Layer 6 of a small transformer language model trained on English Wikipedia (13 layers, counted from 0, width 96).
A neuron's activation on a vector x is SiLU(gate . x) times (in . x), where the dot is the dot product.
The model reads these tokens: "he" "d" " the" " " "Q" "ue" "en" "s" "l" "and"

The vector x that enters this layer's MLP at each token. A number n stands for (n - 500) times 0.01.
0 "he": 305,344,466,505,289,495,695,614,574,305,410,375,504,392,449,456,573,600,424,534,634,478,434,499,750,596,380,443,600,550,527,458,516,683,420,373,497,406,679,487,505,542,458,547,392,627,479,604,372,434,315,784,519,511,504,379,297,411,622,519,409,532,459,496,354,433,634,490,534,921,410,574,233,408,391,285,311,527,631,462,422,629,484,486,729,452,548,384,501,631,725,296,277,650,474,524
1 "d": 458,426,605,490,408,428,653,627,558,507,601,330,572,387,600,731,482,546,757,653,740,433,438,503,658,442,408,408,445,612,661,388,411,617,597,530,616,311,616,474,348,608,511,532,279,532,570,813,543,570,342,513,687,568,553,729,279,483,288,533,543,405,482,498,336,471,306,559,394,850,371,347,354,522,466,528,432,511,564,636,506,643,429,501,453,505,522,563,389,687,569,659,341,613,550,586
2 " the": 344,586,429,417,737,489,622,548,602,541,357,436,609,558,728,824,572,625,621,541,618,761,553,504,541,703,369,601,678,639,556,441,441,503,413,408,472,441,505,479,483,472,478,617,720,497,453,450,418,393,401,523,669,593,459,487,320,469,521,462,387,483,503,573,537,380,997,431,491,626,412,363,458,450,335,629,623,532,556,432,517,659,633,597,515,469,510,200,491,341,428,582,572,708,569,587
3 " ": 586,597,300,498,541,326,513,565,615,380,366,488,617,338,752,528,496,545,472,556,738,466,430,497,514,640,472,654,502,432,416,530,556,625,531,589,546,428,652,390,470,498,509,425,329,494,514,363,280,377,407,503,484,618,568,368,459,755,581,347,522,514,503,583,296,433,699,386,618,676,431,448,473,96,518,655,408,713,578,488,596,790,667,398,546,486,460,247,494,499,389,491,529,486,365,514
4 "Q": 653,488,626,513,705,395,657,369,381,421,596,535,538,516,655,378,535,684,686,813,540,390,462,449,566,421,644,630,430,398,576,574,575,694,495,539,601,320,498,632,321,611,735,514,595,502,414,388,445,231,572,309,561,800,499,419,536,540,610,474,494,346,377,521,382,590,380,327,491,591,317,388,551,532,599,566,452,606,678,544,469,666,455,394,556,567,494,424,416,655,258,681,365,474,379,376
5 "ue": 628,769,538,568,353,416,479,271,530,437,588,656,332,244,475,544,685,417,335,612,682,774,549,589,674,542,354,499,524,202,341,413,505,468,407,460,497,532,256,382,339,679,590,454,487,513,516,643,630,381,310,393,472,310,451,645,656,573,325,457,496,426,457,752,486,575,671,499,569,504,413,496,541,424,570,498,396,715,499,507,661,436,593,354,598,663,520,443,319,306,542,373,485,624,496,480
6 "en": 314,527,600,544,598,701,452,328,624,673,637,648,414,168,347,616,372,617,483,566,727,506,602,393,433,629,381,301,696,388,378,466,509,660,542,643,559,443,366,334,308,597,467,501,364,456,492,357,666,580,357,479,434,511,248,383,614,345,544,608,736,356,422,475,424,413,687,403,464,326,619,559,625,567,626,471,397,572,447,669,334,537,489,292,690,565,487,465,630,410,507,700,536,436,533,666
7 "s": 501,480,670,617,632,477,531,517,458,389,443,299,428,650,720,303,522,480,432,616,571,466,531,608,308,354,190,474,409,268,498,387,478,516,507,761,407,486,345,594,559,661,527,452,488,528,377,437,781,513,553,547,434,533,327,341,453,768,534,316,672,382,446,316,547,376,643,580,441,341,513,550,453,521,510,683,513,493,312,767,450,425,429,573,556,791,405,342,521,389,484,591,342,527,651,639
8 "l": 568,348,397,558,469,618,762,542,444,489,520,333,566,421,533,387,540,419,504,479,324,601,585,579,449,512,352,496,691,348,488,579,604,859,555,764,472,498,453,492,378,591,555,425,529,333,399,560,758,570,610,209,420,475,323,450,310,627,397,638,498,525,472,657,504,460,385,582,724,511,541,382,611,487,422,512,478,299,462,705,334,562,501,555,582,532,586,359,507,492,452,412,414,407,877,548
9 "and": 343,503,586,563,467,404,381,383,636,552,474,514,507,618,538,798,572,648,426,483,579,604,271,486,551,507,487,334,536,461,616,518,528,654,466,620,488,317,455,552,528,628,496,430,338,509,597,518,706,625,596,514,820,455,449,621,616,45,497,301,566,513,531,733,245,619,538,699,537,618,272,468,599,601,477,645,507,499,384,576,525,467,553,569,464,558,538,349,626,760,403,594,479,333,695,362

Each question shows the input weights of one neuron of the MLP. A number n stands for (n - 500) times 0.0012.

n89 gate: 517,331,669,430,509,432,405,449,452,540,616,599,481,406,423,612,501,585,436,588,347,597,660,651,340,585,487,306,555,533,358,357,578,637,598,165,424,468,394,547,411,423,478,243,467,109,633,612,491,541,592,458,448,543,332,441,342,356,515,419,455,526,605,402,375,469,375,507,510,543,632,478,493,406,469,450,506,427,576,525,560,447,681,448,455,333,444,536,301,342,660,373,300,607,508,501
n89 in: 484,312,457,508,646,405,587,309,510,579,531,390,475,466,566,551,670,630,617,452,330,581,393,612,571,539,374,469,393,646,667,454,578,663,565,649,659,310,473,554,448,448,593,512,585,568,447,393,446,524,478,659,589,559,358,495,410,473,580,472,617,454,412,495,362,438,546,348,540,397,746,456,384,551,564,394,596,468,558,439,616,520,368,646,614,571,533,404,675,500,472,483,654,376,540,390
It fires most on token 8 "l"

n72 gate: 627,471,563,637,463,358,282,487,428,692,631,410,428,417,547,435,615,504,645,570,545,494,611,356,434,558,507,486,359,387,508,627,410,547,749,398,212,613,334,665,434,582,323,615,344,594,508,500,726,533,507,708,606,637,503,579,471,455,473,547,681,504,516,633,480,525,534,520,532,448,610,425,398,812,486,481,327,370,638,350,516,444,738,527,458,425,508,667,490,533,744,474,496,380,550,550
n72 in: 637,604,661,499,378,323,548,436,563,512,597,464,473,431,599,370,558,642,536,352,486,531,628,374,489,406,579,419,575,358,626,455,532,417,523,585,372,632,412,414,536,588,382,712,485,423,663,510,408,264,545,604,483,563,327,534,419,254,407,406,429,596,535,479,457,617,512,548,399,542,368,528,389,628,366,499,418,378,443,428,791,423,625,402,461,351,475,660,607,616,542,493,416,400,603,616
Its two highest activations, in order, are on tokens 9 "and", 1 "d"

n99 gate: 501,251,349,363,402,385,503,464,403,551,350,389,416,395,546,613,384,528,419,525,414,488,525,539,297,508,426,534,397,449,506,424,658,368,587,440,415,386,661,511,705,551,512,423,439,334,441,627,589,561,439,633,401,269,464,383,545,429,359,616,341,596,669,546,496,343,428,521,525,483,715,570,643,615,418,394,616,429,511,494,361,450,536,447,582,343,692,494,455,563,653,460,594,785,231,594
n99 in: 625,574,563,481,384,642,538,562,407,602,331,462,677,280,458,514,401,479,518,566,419,448,532,545,592,374,598,351,456,326,451,621,491,399,578,578,409,501,628,606,624,596,563,614,269,538,511,399,319,354,595,643,528,459,500,460,564,470,721,275,587,447,400,617,404,469,284,688,512,575,625,725,522,532,460,322,590,621,472,571,423,472,346,469,399,512,279,504,469,549,538,729,516,536,483,649
It fires most on token 2 " the"

n179 gate: 453,673,478,451,710,451,558,350,484,715,408,338,425,686,596,555,619,404,548,382,416,548,441,551,508,426,651,474,474,532,440,423,448,519,580,432,539,649,595,469,491,493,406,706,522,325,539,524,481,463,585,599,542,415,616,446,759,529,420,491,581,424,603,474,536,371,246,318,587,540,412,484,452,469,525,416,456,622,424,587,538,541,504,354,462,421,664,365,464,371,671,522,530,370,98,451
n179 in: 435,317,395,503,274,565,508,442,873,574,403,446,520,497,441,475,480,524,578,559,499,577,538,515,548,579,558,537,629,365,585,391,445,618,462,566,297,479,332,539,574,633,548,445,483,399,598,553,505,489,414,664,367,541,431,480,400,497,413,606,446,576,491,555,690,578,582,683,343,505,646,440,606,392,598,466,655,630,469,579,437,452,336,368,608,728,372,401,613,391,340,686,464,536,459,360
On which token does it fire most, and how strongly? 1 "d", at about 0.031

n101 gate: 474,550,457,526,479,459,468,424,638,458,590,486,433,173,367,442,572,503,425,519,430,704,320,434,451,310,786,533,649,431,433,642,339,424,586,481,407,657,525,525,495,525,584,587,493,728,525,460,335,440,402,751,466,535,554,574,633,552,309,472,285,606,604,515,522,472,340,515,520,257,459,563,442,402,598,594,496,464,503,257,514,426,741,491,687,657,569,484,338,424,544,372,506,477,713,510
n101 in: 551,572,500,451,530,633,570,360,516,535,496,413,472,450,682,607,367,472,708,694,328,490,554,506,282,583,618,288,469,609,358,586,555,507,692,444,611,555,316,504,282,406,356,568,523,552,394,498,526,658,430,220,523,576,373,413,577,629,455,419,541,388,535,570,505,646,574,371,628,511,461,465,522,555,534,798,533,543,603,576,425,522,664,298,469,429,586,422,384,464,368,404,470,390,516,579
It fires most on token 5 "ue"

n106 gate: 519,364,494,418,523,484,362,560,544,569,384,630,362,524,338,461,537,616,561,507,548,415,710,620,574,342,460,501,598,525,814,499,384,393,454,463,491,257,692,803,602,462,492,653,499,445,509,563,389,664,413,633,487,561,571,380,449,558,420,475,543,466,323,322,492,389,452,505,617,386,592,397,547,490,713,366,583,537,521,428,821,447,488,322,544,557,408,583,310,461,642,522,350,613,354,407
n106 in: 477,479,526,657,233,507,383,522,491,601,537,565,523,350,538,408,412,538,500,639,525,762,472,500,592,490,403,404,436,241,476,351,473,541,501,453,428,496,502,565,412,369,444,409,634,632,427,575,664,478,664,421,451,534,344,536,497,518,590,353,465,406,506,462,476,550,319,747,347,386,524,541,544,461,610,656,481,508,403,610,389,328,407,436,517,467,585,269,493,595,209,357,567,483,325,445
It fires most on token 2 " the"

n88 gate: 477,314,408,463,496,387,481,472,570,617,636,545,417,418,508,599,614,647,587,618,448,500,466,456,350,412,569,399,323,382,484,479,548,539,435,468,377,586,629,491,574,629,686,673,212,713,521,606,196,586,627,597,383,540,397,554,367,384,510,616,535,496,582,552,454,458,398,651,344,676,595,535,541,574,572,349,457,507,482,601,385,442,379,554,478,380,504,600,480,460,444,495,585,314,380,362
n88 in: 368,486,430,632,541,350,533,708,429,573,351,465,507,478,436,462,301,472,550,604,477,528,515,505,314,514,601,374,488,275,486,439,579,633,503,589,512,674,506,650,439,574,638,677,349,597,579,524,454,607,499,699,439,525,531,611,351,459,559,697,462,579,590,576,385,479,327,664,604,515,575,609,608,515,510,423,396,531,611,627,522,585,386,246,611,455,477,645,483,310,578,510,556,436,465,454
It fires most on token 1 "d"

n12 gate: 513,280,608,382,507,280,465,667,495,669,393,580,583,532,489,590,236,475,505,549,292,720,463,523,546,456,560,368,535,594,568,393,274,468,588,438,486,566,475,490,495,535,569,677,495,390,564,508,469,539,349,343,482,333,754,540,443,630,342,642,473,464,626,381,356,699,739,707,568,492,552,532,604,487,358,567,504,671,300,389,220,368,546,548,524,437,567,497,482,510,657,523,443,440,421,519
n12 in: 597,204,594,535,326,476,519,560,579,470,341,500,542,545,320,356,508,550,452,386,417,501,544,367,622,470,341,485,610,424,675,612,461,494,575,703,225,589,576,487,401,604,525,495,536,526,487,691,566,572,455,514,601,651,512,490,399,382,544,461,285,547,376,417,518,601,617,655,527,446,637,680,470,505,520,660,646,480,381,368,406,569,267,404,513,572,480,561,625,411,431,651,393,471,422,378
It fires most on token 3 " "

n41 gate: 598,617,446,457,410,470,705,457,519,668,282,324,502,444,671,503,496,501,597,492,661,537,389,505,324,421,441,420,576,544,483,808,393,484,475,267,650,481,629,453,481,336,453,495,492,485,592,423,435,526,337,464,599,465,617,593,441,492,728,357,566,345,553,493,537,597,639,305,538,506,418,515,590,466,655,466,342,556,578,503,590,660,528,537,606,257,673,594,401,344,465,506,467,604,783,769
n41 in: 448,435,713,521,554,435,378,487,364,436,433,598,282,482,482,408,549,410,512,494,649,595,589,496,419,254,609,449,627,531,381,503,451,287,508,290,452,513,672,389,620,490,330,638,279,598,377,492,456,437,673,620,571,559,448,494,325,506,297,369,492,539,506,504,367,475,564,384,601,500,632,519,484,629,582,611,459,462,580,627,595,628,683,202,455,535,483,360,664,489,480,647,641,668,462,477
Its three highest activations, in order, are on tokens 3 " ", 2 " the", 8 "l"

n169 gate: 399,582,447,512,457,526,386,679,699,561,733,595,545,371,428,569,674,623,665,414,261,677,421,350,425,672,712,277,500,526,422,621,514,418,589,478,358,354,515,570,461,293,676,542,457,500,540,323,458,460,294,421,362,456,428,440,666,443,517,607,387,484,760,448,409,593,484,357,604,197,690,533,460,448,368,432,566,554,366,486,517,316,567,479,514,567,726,472,392,336,622,456,455,475,550,458
n169 in: 617,382,507,604,393,626,641,642,542,580,669,444,385,751,504,556,310,319,634,736,438,417,374,411,489,389,496,552,449,533,649,574,539,521,284,353,505,405,462,487,587,681,417,590,476,505,536,500,725,723,537,228,599,513,527,739,513,510,670,442,490,592,569,607,490,561,508,424,590,773,455,568,416,670,493,403,528,487,481,692,453,516,616,591,489,349,288,521,584,506,437,434,651,538,562,287
On which token does it fire most, and how strongly? 3 " ", at about 0.7

n78 gate: 614,516,586,526,518,457,607,362,251,340,579,497,378,505,622,428,441,491,520,506,567,253,648,495,371,632,443,528,538,531,536,510,384,467,372,442,408,585,345,414,376,527,437,272,536,465,377,574,564,409,461,603,402,341,606,282,620,304,481,671,496,529,428,505,590,523,616,217,581,316,517,466,534,575,503,447,526,364,375,485,407,429,391,518,519,623,626,595,614,642,505,770,667,492,385,428
n78 in: 479,361,243,696,413,482,520,448,645,502,534,674,375,552,578,447,555,752,514,462,439,512,488,505,700,484,495,408,505,505,496,661,538,552,321,542,327,382,601,705,475,636,444,681,611,476,585,686,478,426,502,393,607,585,507,664,362,587,633,542,332,515,371,660,584,301,554,554,535,406,368,428,568,442,445,572,560,487,483,405,567,436,608,626,551,262,393,457,388,571,482,474,434,679,573,475
It fires most on token 4 "Q"

n140 gate: 279,244,401,594,426,384,559,300,516,490,421,370,505,636,472,651,645,532,491,463,578,567,543,482,598,510,418,528,474,611,464,677,633,517,534,565,412,595,574,603,518,446,582,460,431,277,479,438,327,375,451,474,271,526,457,519,317,367,427,367,290,421,494,292,393,517,443,543,340,470,617,384,690,536,622,367,463,204,487,657,558,421,548,492,371,334,359,477,442,496,515,604,390,484,445,346
n140 in: 480,349,403,507,439,490,459,464,689,538,518,593,475,607,319,617,319,584,651,484,389,474,256,455,399,461,540,467,469,438,483,340,480,398,448,458,517,515,428,487,502,459,573,438,420,556,463,400,479,651,613,370,441,500,386,568,509,362,389,447,547,440,303,174,537,604,393,544,393,576,480,336,288,512,444,634,559,635,437,498,447,396,575,489,520,548,508,467,611,614,315,246,426,663,384,485
Its two highest activations, in order, are on tokens 9 "and", 3 " "